Layer 3 of a small transformer language model trained on English Wikipedia (8 layers, counted from 0, width 128).
A neuron adds its activation times its output weights to the MLP's output. To switch it off is to set its activation to zero at one token and run the rest of the model.

Output weights of the MLP neurons that the questions are about. A number n stands for n times 0.0028.
n48: 1 -37 -17 4 0 15 1 -15 7 -6 36 -17 -10 -15 -15 31 17 -43 -2 4 -16 7 32 11 -29 0 44 28 12 -12 18 -21 -2 -45 -13 21 -17 35 14 20 23 8 -10 -14 32 9 -6 0 1 -28 -29 -11 20 -36 10 11 0 26 -17 10 28 13 -16 10 -51 1 -34 -3 -7 -24 26 -6 22 -7 -5 40 -6 12 10 -1 -22 22 2 -28 -15 20 -27 -40 -14 -9 -8 21 7 2 35 39 -6 5 15 -6 13 6 10 9 -5 17 -11 2 -29 -6 -42 18 -2 -2 7 -42 16 -9 8 7 -26 26 8 -13 27 -21 -19 -11
n146: 14 16 -6 16 -12 17 7 8 -14 1 -3 8 -52 23 7 4 45 -10 23 1 9 16 -31 23 -47 8 7 -13 -10 1 33 15 -15 9 -1 -20 5 4 -4 6 -6 -18 -17 -3 -37 2 -1 -36 33 -23 52 5 10 22 8 10 15 -30 -42 11 14 -22 7 -2 31 34 -8 -44 9 3 48 6 -3 28 -5 21 -44 -29 -2 26 -33 13 -8 -18 -10 40 28 11 -19 3 8 -13 8 1 10 -25 -24 -16 -14 -15 -8 -32 -62 -27 72 8 11 -19 27 2 19 -8 27 9 4 -21 -20 32 -26 17 27 4 32 -17 20 13 13 -37
n243: 11 -5 -25 2 26 10 4 2 21 -21 7 -10 40 5 -32 -1 7 -15 13 -16 12 18 -14 29 -15 -26 16 -2 -13 -13 4 -33 -13 -2 -4 24 -1 17 32 -48 -9 11 -6 33 -58 12 -11 9 25 9 13 13 29 -31 -11 -5 47 17 -12 -27 -36 13 -14 10 -19 16 1 -15 -23 1 37 -21 4 31 -65 -13 5 -2 43 -14 -28 12 -11 -10 -17 12 13 -6 3 0 27 14 5 11 -4 -49 2 -35 8 -50 15 8 1 -21 33 -43 27 -2 19 -18 46 -31 -25 26 -23 21 0 10 -5 16 5 -5 37 -20 -1 22 4 5
n394: 15 19 17 -16 21 -4 -22 -22 1 24 74 -18 -72 -36 4 -6 -34 22 7 45 -41 22 24 -34 -16 4 5 25 11 3 -7 1 -20 -42 -24 49 -34 5 -40 -41 35 60 0 29 33 13 10 -17 -24 -7 11 9 -15 -40 8 -3 37 15 -30 6 -17 -3 14 -6 8 -4 5 17 -10 27 -39 24 -12 42 12 -3 -17 7 5 -4 -44 5 -46 1 28 8 -11 17 8 -12 -13 -29 19 15 11 -47 -2 -14 -17 -11 -20 -5 -21 18 12 15 -14 -1 -15 -17 21 -10 18 34 0 24 25 12 13 -15 -17 12 8 -33 -34 23 -4 4
n451: 4 -11 7 -2 -23 8 25 36 8 -3 16 11 2 39 19 60 32 -23 -57 47 49 26 12 37 17 28 7 -19 -1 19 38 43 -16 -52 2 -38 3 16 -20 -19 -14 -47 -12 55 -93 -3 -19 29 11 6 29 5 -14 39 -20 3 -53 17 25 -6 -30 -46 12 -10 15 -2 66 -16 -14 -23 -27 61 -24 9 14 -1 -41 -20 -16 2 -17 46 8 4 -38 18 63 44 3 18 -21 -14 -70 -20 -30 43 -7 27 0 -46 -46 -21 -33 -11 5 15 -39 12 38 -9 -12 19 3 -12 -28 17 -36 -7 -44 12 -3 17 -37 7 49 48 -27 33
n486: -12 -5 -23 18 -18 56 -11 -51 36 -36 -9 22 -17 -9 -9 -2 53 65 23 56 5 -1 -11 -54 -40 -10 34 0 -46 11 9 19 -9 -20 31 20 -8 5 32 -10 23 -5 7 8 7 7 -19 -22 -4 -17 42 7 -9 33 -25 -10 -1 28 3 10 34 -13 10 -25 -3 -52 -35 25 -39 20 11 -19 -1 24 1 5 23 14 17 47 -11 14 -35 -42 -3 25 34 -23 31 -15 -26 12 9 -3 -10 -20 -34 -6 28 14 22 -25 -46 -11 16 16 -18 -19 -48 39 -16 15 -6 -13 49 -24 -15 2 -8 25 -61 -32 6 -26 -17 1 -13 -7
n515: 40 32 19 -34 11 17 19 29 -37 24 -7 15 -7 -3 3 -9 -1 -7 -25 -1 54 9 32 -7 -15 -56 -30 -50 9 14 -10 2 8 -29 16 42 -61 -1 41 8 -1 -35 -22 21 4 -13 -13 19 9 0 -20 5 10 -8 24 11 4 15 -18 10 -4 -4 -40 22 -3 6 41 -3 37 4 -29 -23 15 -38 19 -29 3 10 7 -3 3 9 23 -18 20 23 -1 15 10 14 -3 -5 -19 54 -22 -19 12 -29 0 10 -21 9 1 -16 28 17 23 -59 -2 -9 21 -20 6 -26 1 -22 -37 -13 -8 4 -6 24 13 37 -5 -28 -24 0
n578: -3 -41 -42 39 -62 -2 -8 -9 5 -19 -11 -17 -39 17 -4 83 -11 69 -35 -5 34 -17 -19 13 -1 1 -24 -23 -16 -15 4 2 11 -25 -16 4 -8 -6 13 -25 -27 -29 51 20 -22 2 -2 -5 11 -21 -39 35 -7 -50 20 44 -37 1 -35 27 15 -43 8 -9 -13 -12 -9 -10 -22 -29 14 -31 6 -1 27 -25 -7 -1 5 10 6 0 67 60 -26 2 21 17 16 -28 8 -7 4 -18 29 32 10 62 -11 13 11 5 26 59 -6 -12 41 -20 21 9 -32 38 -31 25 12 1 2 9 15 -1 20 3 -12 -28 35 32 -10 -6
n594: -14 45 18 -49 -3 -13 -19 -3 -8 -36 35 -28 13 -23 32 34 -18 4 10 -14 39 5 -25 36 1 -49 -4 5 21 8 -64 1 -5 38 -50 2 -2 -59 -28 -8 -40 -36 7 2 17 14 54 52 -11 -17 -10 1 21 -1 25 33 16 -2 -2 -5 -21 16 -33 1 24 20 10 25 8 42 -30 -2 13 2 17 -55 -23 -12 -15 -26 24 -1 32 58 -4 11 6 1 -24 10 0 -31 -6 8 -2 -32 24 45 -28 -20 -32 26 18 -11 2 -36 -18 -42 32 -33 -14 -31 -27 34 13 31 -22 32 -5 -41 2 26 5 20 29 17 -15 -23
n676: 19 -35 -24 18 -50 -17 -17 8 35 42 51 -23 -1 18 -23 13 11 58 17 32 -12 -27 28 -43 -18 12 -30 -28 -50 -2 80 -31 22 -14 -25 -14 30 16 13 -9 16 -22 -43 -12 17 23 1 18 -32 -7 32 -6 27 8 -16 -13 -19 9 -3 -15 -23 3 -12 2 -19 50 -4 -37 15 -37 33 10 13 20 -6 -4 -14 34 12 7 -49 -16 -2 -45 37 22 -23 2 26 -47 27 -11 7 -4 -44 -28 37 16 -23 18 -14 -23 -25 -14 48 25 50 5 16 -25 -24 47 9 -12 -10 -30 7 -16 71 0 24 -18 -19 -38 39 -42 36 2
n721: 8 4 11 -41 -15 -15 29 -19 -8 -33 -22 9 7 -2 -19 -8 -32 15 -3 -20 14 -3 14 -11 -2 -38 3 -9 39 24 -14 -25 10 25 -19 17 -1 26 -4 20 -23 43 4 -12 3 -15 3 5 -12 13 -27 23 8 11 -6 9 -10 -6 13 -19 27 -2 14 -39 -21 26 27 -17 3 -8 36 -12 0 -18 -20 -44 -6 -14 8 19 -21 -22 6 31 27 -6 37 10 1 -10 -15 18 9 1 -9 -17 -12 -22 10 4 24 -9 26 30 8 18 25 -16 13 -21 -7 -2 9 1 -3 -17 -25 -3 8 -10 9 -40 39 1 7 70 27 -28
n722: -5 -17 29 15 10 -17 21 -31 -9 -14 -2 5 -49 -6 19 25 21 1 27 52 26 -9 -8 -38 18 -8 44 3 -18 -18 -4 -37 -4 33 11 -14 -3 -10 64 16 -15 19 7 3 -10 -18 23 -35 11 9 66 -24 5 -21 21 29 -17 9 -45 -4 6 -17 1 -7 -20 -7 -29 5 27 -21 -1 -16 -19 -1 3 11 19 16 10 -9 -9 -13 -8 -48 45 -3 5 1 -15 10 34 25 42 -2 15 -52 -26 15 10 15 3 -4 -16 35 59 6 7 1 24 -14 5 -30 17 -1 14 -4 -33 2 26 30 -16 -22 21 -43 -24 3 -20 -26
n729: 59 -14 -2 -34 -41 12 6 50 24 -8 27 0 -48 -14 1 1 -23 4 29 -26 -8 1 33 -40 -2 29 -29 5 -46 -2 37 19 -2 19 66 0 -9 10 0 12 -13 -35 -13 -35 6 -8 13 -2 19 1 16 42 59 -11 7 -46 -16 6 46 -4 0 -13 -2 42 -2 44 -28 -46 8 13 -1 20 37 23 -8 -8 -23 -43 -32 53 -53 -63 22 0 6 45 2 10 24 18 1 -8 6 -8 -11 -12 37 -60 8 -24 -2 28 -6 11 -8 -4 30 -30 21 -37 38 -26 -33 -23 11 -21 -27 -15 -8 -16 -8 1 -9 -9 4 34 25 3
n960: 24 50 -4 19 -14 -37 -3 -8 -30 25 14 17 20 16 1 2 -1 -1 -44 11 3 3 -18 -40 1 31 26 2 3 5 -3 29 -33 53 -8 1 6 28 18 -28 -16 -49 21 -26 -21 -12 -8 -5 -11 10 12 10 5 -16 29 -41 -12 -17 -32 47 26 -25 7 18 9 10 -32 -19 -9 49 20 -7 32 -39 -67 3 -13 31 -13 -6 -14 20 -2 6 8 52 24 -12 -39 -20 22 9 3 15 1 -27 -21 16 22 -42 9 -10 1 4 -1 11 -37 -24 -19 -17 4 6 -3 2 34 -7 1 -12 -2 3 14 41 5 -2 -14 -31 37 -5
n989: 0 24 -11 -15 -4 15 0 3 -22 -41 26 -16 -6 20 -7 24 -19 26 -2 42 -10 1 -1 25 -21 14 11 -35 -20 15 17 -2 -15 3 -37 -44 -12 34 0 -7 11 -3 -4 -41 -2 -1 17 25 -20 -19 21 -8 -20 -11 15 16 -3 29 2 -11 23 -14 -6 2 -20 40 -27 -20 -12 -36 29 -9 -9 -26 43 1 1 41 -4 29 6 49 -16 19 -12 59 4 -3 -28 -3 -10 -15 7 4 13 0 -54 18 3 36 -44 5 -42 -3 -21 42 28 -23 -33 -28 -1 -5 5 37 16 42 14 28 -38 8 -5 30 -54 9 20 -7 37 -20
n1003: 11 -3 -14 -43 14 23 35 -29 4 42 -46 6 12 15 -36 9 -6 -42 -37 -9 1 35 -17 2 -20 27 -38 11 46 -6 -57 43 24 23 -13 -40 -39 -17 3 -3 -1 16 -12 6 -4 13 14 30 -37 22 -14 29 14 18 -6 2 12 -24 -59 5 1 -23 -12 -20 20 -15 1 26 -20 -9 -12 -13 0 -5 -16 -11 0 1 -6 -16 -3 43 -32 7 -7 6 -4 -5 -14 -6 10 -38 17 20 4 29 -7 10 22 -9 14 -12 -11 -21 -3 17 12 -4 25 -6 0 -35 -6 -3 13 -18 23 27 24 39 4 26 20 9 -19 -5 24 9

Each question names a token from some text and the token that comes next. It shows the activations a of the neurons there, in the order above. A number n stands for n times 0.012.

Then comes g, the gradient of the next token's log-probability with respect to the MLP's output, scaled to length 1. A neuron's effect is roughly proportional to its activation times (output weights . g). A number n stands for n times 0.0037.

"et", then " ("
a: 0 0 0 26 62 0 0 0 0 0 0 0 0 12 0 0
g: -3 41 40 20 -19 31 34 -16 44 41 9 28 -8 -47 4 3 -20 -2 -7 -5 -32 -19 -38 18 -7 18 20 -21 -16 28 26 -10 -29 -4 -17 -26 -66 24 4 12 58 -4 -26 27 -9 35 28 -18 -12 -59 -23 15 -9 1 -8 -2 -6 -12 38 -16 -63 17 11 -39 -14 -1 -26 9 -12 -34 -11 6 -13 35 17 -13 7 -3 9 -11 -23 -3 -20 -2 24 45 31 -14 -4 -51 0 9 -16 2 -14 -2 4 13 38 -3 1 -5 17 4 -23 3 20 -7 4 -11 62 -11 -10 18 -26 39 -11 9 36 -44 8 3 13 2 -19 22 4 -16
Switching off which neuron hurts the next token most? n394

" |\n", then "S"
a: 0 0 0 0 0 0 0 0 0 0 0 0 0 0 0 26
g: 2 56 -14 11 -9 10 7 -18 -32 -17 13 -16 -5 26 -2 44 -27 -41 -4 -15 -37 -16 29 0 51 20 -11 43 26 -40 11 1 0 5 -14 6 11 -14 1 1 -26 -27 -20 -24 -8 -26 -18 11 -38 -49 -6 -4 -8 4 54 -23 53 34 -7 33 -5 18 -16 -21 16 -43 -7 11 -9 52 -8 -12 23 -13 -24 -5 28 -38 -18 -11 -16 1 -19 -10 -45 34 -6 23 -1 45 -12 -27 26 -7 -11 -35 -4 -17 22 9 -35 6 0 4 -16 -28 28 -19 22 19 20 1 39 -13 -7 -5 -21 40 23 12 -35 26 0 38 14 40 18 13
Switching off which neuron hurts the next token most? n1003

"old", then " medal"
a: 12 0 6 0 55 0 0 0 0 0 0 0 0 0 34 0
g: 13 -9 -30 -15 -13 -13 -29 -2 0 -1 -8 -22 37 -22 -6 25 -3 -14 0 -17 25 -4 4 -8 -17 1 6 16 -26 -49 -10 19 60 42 17 -31 31 -37 -68 28 -2 -24 1 -24 -5 1 -4 60 27 -7 20 10 21 -37 -36 28 -3 -13 31 -44 15 -13 0 -3 -28 13 10 -19 -2 -27 -46 -7 -5 2 23 31 -41 0 1 12 21 -10 11 70 8 9 -5 -34 -4 -6 6 -8 -16 17 6 40 -5 -27 -9 -14 19 -14 0 -16 5 3 -21 -3 7 -53 1 -1 -8 8 3 28 54 -22 11 -26 13 25 16 50 -12 7 43 38
Which two neurons, each switched off alone, lower its probability most, in order? n451, n989

" J", then "av"
a: 0 25 0 0 0 0 0 0 0 0 0 0 0 0 0 0
g: -26 42 -53 4 4 52 -5 -35 10 25 -18 -37 4 19 -8 11 -19 -8 -44 4 10 -10 -13 20 -2 -12 29 65 -6 -5 -18 46 21 13 25 -10 10 -7 14 24 10 2 33 25 23 -43 30 -12 11 17 -3 -21 7 -32 6 -5 38 -54 16 30 9 -4 -3 -7 -44 -4 -2 -14 -15 22 -10 -2 50 -11 -46 41 4 -12 10 -5 14 32 -9 -1 -31 1 -19 3 -20 -10 7 15 -8 -4 -13 -39 -39 6 -4 -37 -26 -6 9 -18 40 43 -41 -22 -40 21 20 -72 5 -8 8 -4 20 18 -6 -8 22 14 2 -11 5 4 29 10
Switching off which neuron hurts the next token most? n146

" the", then " co"
a: 0 0 0 0 47 0 0 0 0 92 29 0 0 0 0 0
g: 42 -33 9 9 -25 10 -7 -27 25 46 -18 -71 -35 31 27 -2 28 50 31 9 -17 -27 55 30 -39 13 -23 10 -29 -12 20 -29 6 23 -12 1 6 2 -24 13 29 -19 0 20 -52 -15 25 37 -1 7 -4 -13 -22 42 -34 12 15 40 -45 -6 2 25 -3 28 0 52 -47 -20 14 -31 -31 12 -28 -4 -25 0 19 19 -17 -31 -5 13 8 1 3 -30 18 -11 14 8 10 4 26 -31 27 -24 0 17 -6 -32 2 -41 -2 3 31 -14 4 12 7 3 -27 33 -26 3 -24 10 -5 -10 18 -11 30 6 -11 9 1 17 -30 -14
Switching off which neuron hurts the next token most? n676

"ot", then " Ar"
a: 0 0 0 5 68 0 0 0 0 0 0 0 0 0 0 0
g: -12 5 33 -2 -17 -29 -10 30 -9 -4 3 -22 51 -25 20 17 -15 -50 34 -16 -55 27 24 -12 -55 -29 -4 14 -14 -30 37 -41 0 -12 -1 2 42 -8 3 4 -6 -12 23 -5 34 -1 -25 -24 8 23 -7 5 9 4 31 35 30 -9 -30 -4 0 -29 22 -18 -6 -11 32 -6 34 -55 20 -66 11 -1 38 -17 36 -12 -3 -26 -17 8 31 54 33 -2 -20 18 -17 5 -30 -21 13 28 6 4 19 -18 14 4 3 0 12 -5 -9 16 16 7 -61 11 8 -34 -1 -7 -23 -22 39 18 -22 -6 3 36 25 -26 -14 -13 20 19
Which neuron, switched off, raises the next token's probability most? n451

"'s", then " team"
a: 0 0 0 0 0 0 0 0 0 0 0 0 0 0 1 24
g: -5 4 32 -25 -7 34 13 9 -17 -15 -15 6 -31 5 -4 16 -23 32 -6 2 -8 -10 12 -40 0 0 -22 0 19 22 -29 -18 34 40 -21 -39 43 -9 25 -28 -8 -9 6 -4 -13 -22 25 50 7 -36 47 26 -7 5 -1 -23 -11 -7 -3 15 10 31 48 -14 -13 4 -35 17 11 -11 -18 3 -15 -27 30 -14 -29 23 -17 -6 -16 23 -37 30 -6 -10 -19 23 -19 6 14 -25 -3 -25 -70 -21 -6 -3 -20 -8 30 4 -48 -32 12 3 39 16 38 35 -20 40 21 47 43 1 20 12 32 -2 16 1 15 -50 -19 19 -42 -29
Switching off which neuron hurts the next token most? n1003

" (", then "41"
a: 0 0 0 0 41 0 0 0 0 0 0 0 0 0 0 24
g: 16 -79 -24 40 -6 -15 60 1 8 48 -33 -24 -2 -2 -26 -1 3 -47 26 8 6 10 15 42 -15 -17 -28 -28 -6 4 4 -44 35 31 -6 -23 -18 19 -34 -6 26 -6 6 10 -4 -4 4 6 12 28 16 23 -18 -19 2 -23 -34 24 -24 -20 7 -4 33 27 -3 23 -17 39 -52 11 -36 24 32 8 -32 21 20 2 33 1 -10 32 -36 11 20 6 10 19 -57 5 14 -13 1 9 -13 5 39 6 21 28 -14 4 -31 22 -29 -4 16 2 -19 -5 -2 -21 16 36 26 19 10 -21 10 -42 -17 -2 -19 -24 -1 -52 7 6
Switching off which neuron hurts the next token most? n1003

" team", then " |\n"
a: 30 0 0 0 0 48 0 0 0 0 0 0 0 0 0 0
g: 31 -6 -30 -2 -17 -26 5 16 17 11 41 40 -15 -12 -6 16 -7 6 10 -44 -64 40 4 -31 -23 -13 50 24 -44 -34 -13 -14 18 -27 -5 21 -10 -4 0 -1 -9 29 47 -35 6 38 26 -34 37 0 -2 -21 31 16 -20 32 -16 3 0 -15 -19 -21 32 28 -26 56 -38 -19 -10 -19 -1 -9 6 24 -8 15 3 26 6 4 -23 3 -15 5 -70 38 9 41 22 -17 36 43 -12 -16 29 1 -14 -11 7 17 3 -11 -6 -1 -31 22 12 21 -5 -13 -33 21 1 -15 0 12 -35 10 -9 -6 -7 -16 0 31 11 -15 -10 -51
Switching off which neuron hurts the next token most? n48

" W", then "isc"
a: 0 14 30 0 0 0 0 0 0 0 0 18 44 0 0 0
g: 53 -29 25 29 45 33 28 33 -4 16 6 3 -1 17 12 -2 0 43 11 -4 15 -7 6 26 37 -28 5 -25 8 -17 17 -11 -3 15 -7 -48 -48 -38 -1 -16 -15 -20 -15 13 -11 12 6 31 -38 -7 47 32 16 20 -20 -15 -17 25 -7 21 14 20 -8 44 -20 4 -47 -7 19 14 -3 28 15 -29 -5 29 -6 -28 -20 12 -24 9 15 -16 -27 -20 21 -29 -25 -12 -3 -14 -6 -38 -20 44 39 30 -10 -47 -6 42 -8 -10 30 16 -41 -29 0 -21 23 -50 -44 22 -7 24 -6 11 -19 -17 2 0 1 -4 -40 -16 30 -29
Which two neurons, each switched off alone, lower its probability most, in order? n729, n243

" He", then " was"
a: 0 0 0 0 0 0 0 25 0 0 0 75 0 0 0 0
g: -17 -1 -65 -19 27 1 16 -36 -1 14 -5 -16 0 -4 -7 11 32 16 -16 0 -16 -53 -22 -29 4 20 -16 27 -19 -1 10 -39 -2 -11 17 -52 -4 -5 -6 23 -28 -31 17 13 -10 -5 -24 57 6 -29 -20 2 60 26 -16 -31 -24 -13 4 23 -27 18 25 19 17 1 -17 21 12 -23 14 18 6 23 -6 18 5 -73 55 -58 -14 15 13 -13 28 -30 1 -23 -18 28 -23 25 30 -11 9 12 -18 -30 16 19 -8 15 -62 12 -5 35 -14 25 7 9 8 -12 29 6 -19 24 13 25 28 28 9 -4 27 -12 -1 24 -2 22
Switching off which neuron hurts the next token most? n722

"les", then " g"
a: 23 0 0 0 58 0 0 0 0 0 0 0 0 0 65 0
g: 4 42 -11 2 32 26 15 -64 -3 -30 -7 -26 20 -9 3 -11 2 -19 -24 40 -4 19 -42 25 24 -19 -22 4 -8 -19 35 16 34 -3 39 -27 -14 -14 6 -33 -7 -63 -3 -39 9 -5 4 -41 -17 0 -21 -2 -3 -2 26 -8 29 8 -9 -29 46 26 -17 18 -23 -20 35 -27 -10 25 28 -12 27 -8 -3 -11 -50 32 -36 43 -31 9 -29 -5 -7 -36 20 38 -14 65 7 -26 -34 39 17 6 2 -9 -37 24 25 -5 -6 8 -14 14 28 -20 1 -12 30 5 2 29 -2 5 8 -18 17 -21 15 6 -14 24 24 -11 24 -11
Switching off which neuron hurts the next token most? n989

" team", then " |\n\n"
a: 17 0 0 0 0 48 0 0 0 0 0 0 0 2 0 0
g: -11 12 -22 -18 14 -24 -13 -4 -1 0 22 30 -13 -10 13 24 -24 -20 30 -53 -78 7 8 -28 5 2 53 25 -49 -5 4 -21 44 -13 -13 -1 -37 4 -23 30 -36 -13 57 -45 23 -16 9 12 49 -17 33 -15 40 13 4 18 -11 25 15 -7 -45 -13 29 7 -39 44 -11 -15 -35 -22 -7 -16 24 44 -21 -4 16 24 15 -15 -21 23 -19 -15 -56 -5 32 28 14 -11 41 25 -8 6 19 5 -4 -6 19 9 1 19 4 -6 -15 14 18 15 22 0 1 3 1 -15 -10 16 -32 10 -23 -16 2 7 5 -4 28 1 -14 -43
Switching off which neuron hurts the next token most? n48

" Th", then "ail"
a: 0 0 0 0 0 8 0 0 30 0 0 0 0 0 0 0
g: 3 25 -41 -21 5 9 -17 -35 -30 -12 25 29 -22 -9 -32 13 61 26 -16 -6 0 -24 -25 1 -25 -19 -21 -4 24 -2 6 49 3 1 10 -21 -14 -31 -15 27 -6 19 -3 13 -25 12 -7 20 5 67 -19 -38 21 -17 26 1 11 37 -9 -13 -33 -10 -11 -50 -14 33 7 48 12 26 -21 -3 0 34 -9 -10 -3 52 8 -32 -4 43 21 -12 29 31 -2 -26 -14 -3 5 31 15 3 -7 -49 -37 -14 3 14 -5 -6 -9 -12 -9 40 8 -5 -42 32 41 -36 20 32 -18 1 28 7 -26 -7 -30 34 14 -1 -8 4 -30 -35
Which two neurons, each switched off alone, lower its probability most, in order? n594, n486

" an", then "t"
a: 2 0 0 0 23 0 0 0 0 0 24 0 0 0 0 33
g: -37 -9 -4 6 12 0 -1 37 3 -5 49 18 -3 -30 -20 -2 5 -30 -19 -13 22 21 20 -2 2 -38 -7 14 21 -50 -6 19 -59 34 18 -29 -24 2 1 -2 34 -8 27 17 19 2 -34 15 -26 -24 10 13 32 -25 -28 12 10 9 -57 -23 -13 18 11 -39 -20 -5 -21 7 4 -23 51 3 19 24 59 29 9 -49 -10 -10 -1 -28 20 60 4 18 23 -12 -28 -12 2 -7 41 8 -13 -32 5 22 -24 -18 -18 9 -21 16 -3 13 -8 25 -21 18 -60 -4 -14 3 -5 -5 -20 -1 -10 20 24 21 -27 -15 8 28 43 44
Switching off which neuron hurts the next token most? n1003

"ical", then " for"
a: 0 0 0 0 66 0 0 0 0 0 0 0 0 3 0 0
g: 1 15 -11 12 -31 -6 -22 14 -10 -14 -11 -16 12 -15 5 21 7 -2 -2 16 -21 2 15 -3 -9 4 -7 -1 -17 38 3 21 3 16 16 22 -16 11 38 31 -35 -12 30 -19 21 -27 -2 -18 -4 77 7 -27 12 12 -13 2 1 7 10 -19 -30 -9 29 37 -8 -4 0 -23 -24 23 7 -23 -33 -52 -28 -37 -39 14 35 29 -23 24 1 -70 1 22 25 -9 20 -66 11 30 -46 44 8 -10 -26 11 43 -33 -7 18 -24 15 42 28 -51 12 -13 38 15 4 -4 -33 30 -20 9 15 27 -5 -14 -17 20 13 15 -24 -29 9
Switching off which neuron hurts the next token most? n451

" develop", then "ing"
a: 0 0 0 0 27 38 0 0 0 0 10 0 0 0 0 0
g: 5 -48 -50 -16 4 -4 -39 13 9 -28 5 20 -32 16 -38 0 9 5 -20 -29 17 8 18 -21 5 0 24 -24 5 17 4 16 6 -17 -20 -34 19 0 -13 1 -30 21 3 21 26 -28 17 -45 21 0 38 -17 -33 7 22 22 4 -3 25 47 10 -28 21 -2 -20 -49 68 16 22 35 20 24 -19 -4 0 17 53 41 1 -24 -24 -17 -44 -25 -40 -13 -18 -13 -6 2 11 -12 -42 -8 -4 -29 43 -6 7 32 1 -15 -23 8 -9 10 22 10 -43 12 45 27 20 -21 23 3 20 23 14 -29 0 -2 44 3 21 10 -28 -32
Switching off which neuron hurts the next token most? n486

" United", then " Kingdom"
a: 0 0 0 0 0 0 0 0 46 0 0 0 0 0 0 0
g: -1 -6 -34 -11 -46 18 -4 15 -3 27 -1 -5 32 -39 -4 -12 -11 -29 28 -18 12 -20 17 0 42 -12 8 -43 -16 25 5 3 26 -6 -13 6 -26 40 -23 -15 -2 9 9 -17 -8 54 0 -18 28 -20 -18 -31 22 -11 9 18 10 -4 3 19 6 -42 -62 -15 -21 -5 3 13 -2 -20 -32 -9 46 5 -11 19 -11 -16 17 -14 16 15 -4 -29 -9 -81 34 -45 19 22 3 23 -28 48 -18 -17 -38 10 -5 35 18 -12 28 -13 40 -27 33 26 8 -44 6 2 0 -4 18 35 5 0 -9 -29 2 39 17 42 26 -10 33 15
Switching off which neuron hurts the next token most? n594

" the", then " United"
a: 0 0 0 0 63 0 0 0 0 26 0 0 0 0 0 0
g: 38 -4 2 -16 20 -17 4 50 -39 20 -11 -9 -5 18 0 -18 -3 34 10 -16 -43 -13 25 -16 30 -32 -10 -16 -34 -20 -21 -7 -11 7 47 45 14 5 4 -9 -27 -29 38 -13 -41 18 20 30 38 -11 4 43 18 -16 -24 -45 -4 10 69 -8 -38 16 6 1 -21 21 -11 -47 1 -9 -38 -16 -63 10 28 -9 1 -52 -25 -8 3 -23 11 15 19 24 -18 18 6 8 16 21 16 11 27 -16 38 -44 -32 -17 -22 30 1 28 -18 29 9 -8 -25 -5 -10 16 -2 4 22 -4 -10 20 21 -17 26 -11 12 21 -29 -12 26 8
Which neuron, switched off, raises the next token's probability most? n451

" company", then " oper"
a: 0 0 0 0 0 10 32 0 0 0 0 0 0 0 0 0
g: 3 -2 -30 8 -22 19 -3 -25 -3 -10 -5 -13 -23 -37 -2 -26 -24 -9 18 -1 38 -14 41 33 14 -55 -23 -18 10 -19 -12 -18 4 38 6 28 -27 -79 -23 -1 -5 -32 -6 17 -41 -7 28 3 -8 -15 -4 29 -23 7 13 14 29 54 -12 -15 41 -18 -4 12 4 8 37 29 64 5 -3 0 38 -17 -12 -68 -22 19 -14 -16 14 0 7 -1 -14 -17 17 13 9 20 -1 38 5 31 -35 5 -13 31 -22 -33 -7 26 15 13 29 10 35 -7 -28 30 5 -38 -31 21 6 37 -36 -3 -18 17 13 3 -4 14 -20 18 -15 18
Switching off which neuron hurts the next token most? n515

"and", then " O"
a: 0 0 0 0 0 12 0 0 53 0 0 0 0 0 0 0
g: 15 16 -7 20 -11 6 29 -4 21 -16 7 -33 16 -50 22 38 -16 13 5 14 9 -18 -14 9 -5 -40 4 10 19 10 18 12 -12 45 -9 -8 31 0 -35 -2 45 -11 -19 -4 1 13 -3 10 -24 -76 -48 36 -17 -7 0 -4 -35 7 15 -6 -31 26 -29 -23 37 -23 10 19 -22 -15 11 -94 -7 0 -11 -14 -26 8 -1 -24 -4 -31 7 65 -11 32 -1 24 -16 -15 -11 -14 24 17 -7 0 -31 26 12 4 22 -6 10 18 -14 28 44 -29 0 -48 -4 -15 55 -6 19 23 -4 -23 19 0 0 15 13 37 -14 -1 12 3
Switching off which neuron hurts the next token most? n594

" of", then " T"
a: 0 0 5 0 40 0 0 0 0 82 0 0 0 0 0 0
g: 55 -20 -19 -29 3 -33 19 2 -6 30 31 3 17 3 -2 -6 -14 23 -27 -1 9 6 -34 37 -34 -24 33 -21 -6 28 -23 -16 -10 63 14 32 -4 14 -28 -21 21 16 3 6 -39 38 16 17 -38 -18 -47 -6 52 -19 -18 29 34 -17 36 31 -12 -16 29 -5 -16 6 -25 -41 -21 19 2 -17 4 11 2 44 20 -31 0 -7 -29 -29 -10 -3 17 1 -11 29 -9 -11 22 16 27 10 -10 13 12 -23 7 -10 -3 9 48 1 -26 8 35 -6 -40 -38 -3 -38 16 2 -4 17 -39 28 -72 -14 -15 6 24 -14 14 6 2 2
Which neuron, switched off, raises the next token's probability most? n676

"ull", then "en"
a: 0 40 0 0 0 0 0 0 21 0 0 0 0 0 0 0
g: -22 53 8 4 44 7 -45 0 -27 16 -23 -27 6 -20 -15 25 2 -14 32 15 -11 -12 14 -4 -1 4 1 -16 -10 17 -22 34 -23 23 6 22 0 -2 4 26 -32 5 0 -14 22 51 3 29 -4 39 -1 -5 -26 13 22 40 -36 -13 6 34 2 32 -10 71 -10 -46 6 -13 -32 -1 -3 -22 -22 15 39 -11 -1 -21 -45 -34 2 -9 -26 -13 -19 21 37 -23 -11 -38 -2 24 19 -17 15 -7 20 -36 27 -33 46 -22 -23 -32 2 -6 0 -16 -59 -18 -3 16 0 20 35 -11 40 -15 25 19 -22 37 17 -8 -15 -8 -36 8
Switching off which neuron hurts the next token most? n594

"ation", then " there"
a: 11 0 0 0 59 94 0 0 0 0 0 0 0 0 0 0
g: 9 8 -3 -8 -16 37 10 1 -2 -4 31 -41 37 22 -1 26 -16 -22 38 52 22 12 18 15 24 -14 14 16 -22 37 4 -2 20 -19 -41 -19 -27 -18 47 -25 48 19 -24 5 6 44 10 -51 -26 24 16 -17 -19 -26 6 3 -13 21 -25 17 6 -32 10 6 18 -20 10 20 -28 -3 18 1 38 27 -5 -11 -31 -7 -55 9 -5 9 9 -4 -21 -16 19 -17 15 20 17 28 -21 -35 12 -13 -2 -14 -27 -1 6 11 -31 11 61 1 28 -26 16 -9 -19 -19 24 -42 -16 -42 19 -37 37 -18 -37 -26 15 -59 11 -6 19 -13
Switching off which neuron hurts the next token most? n486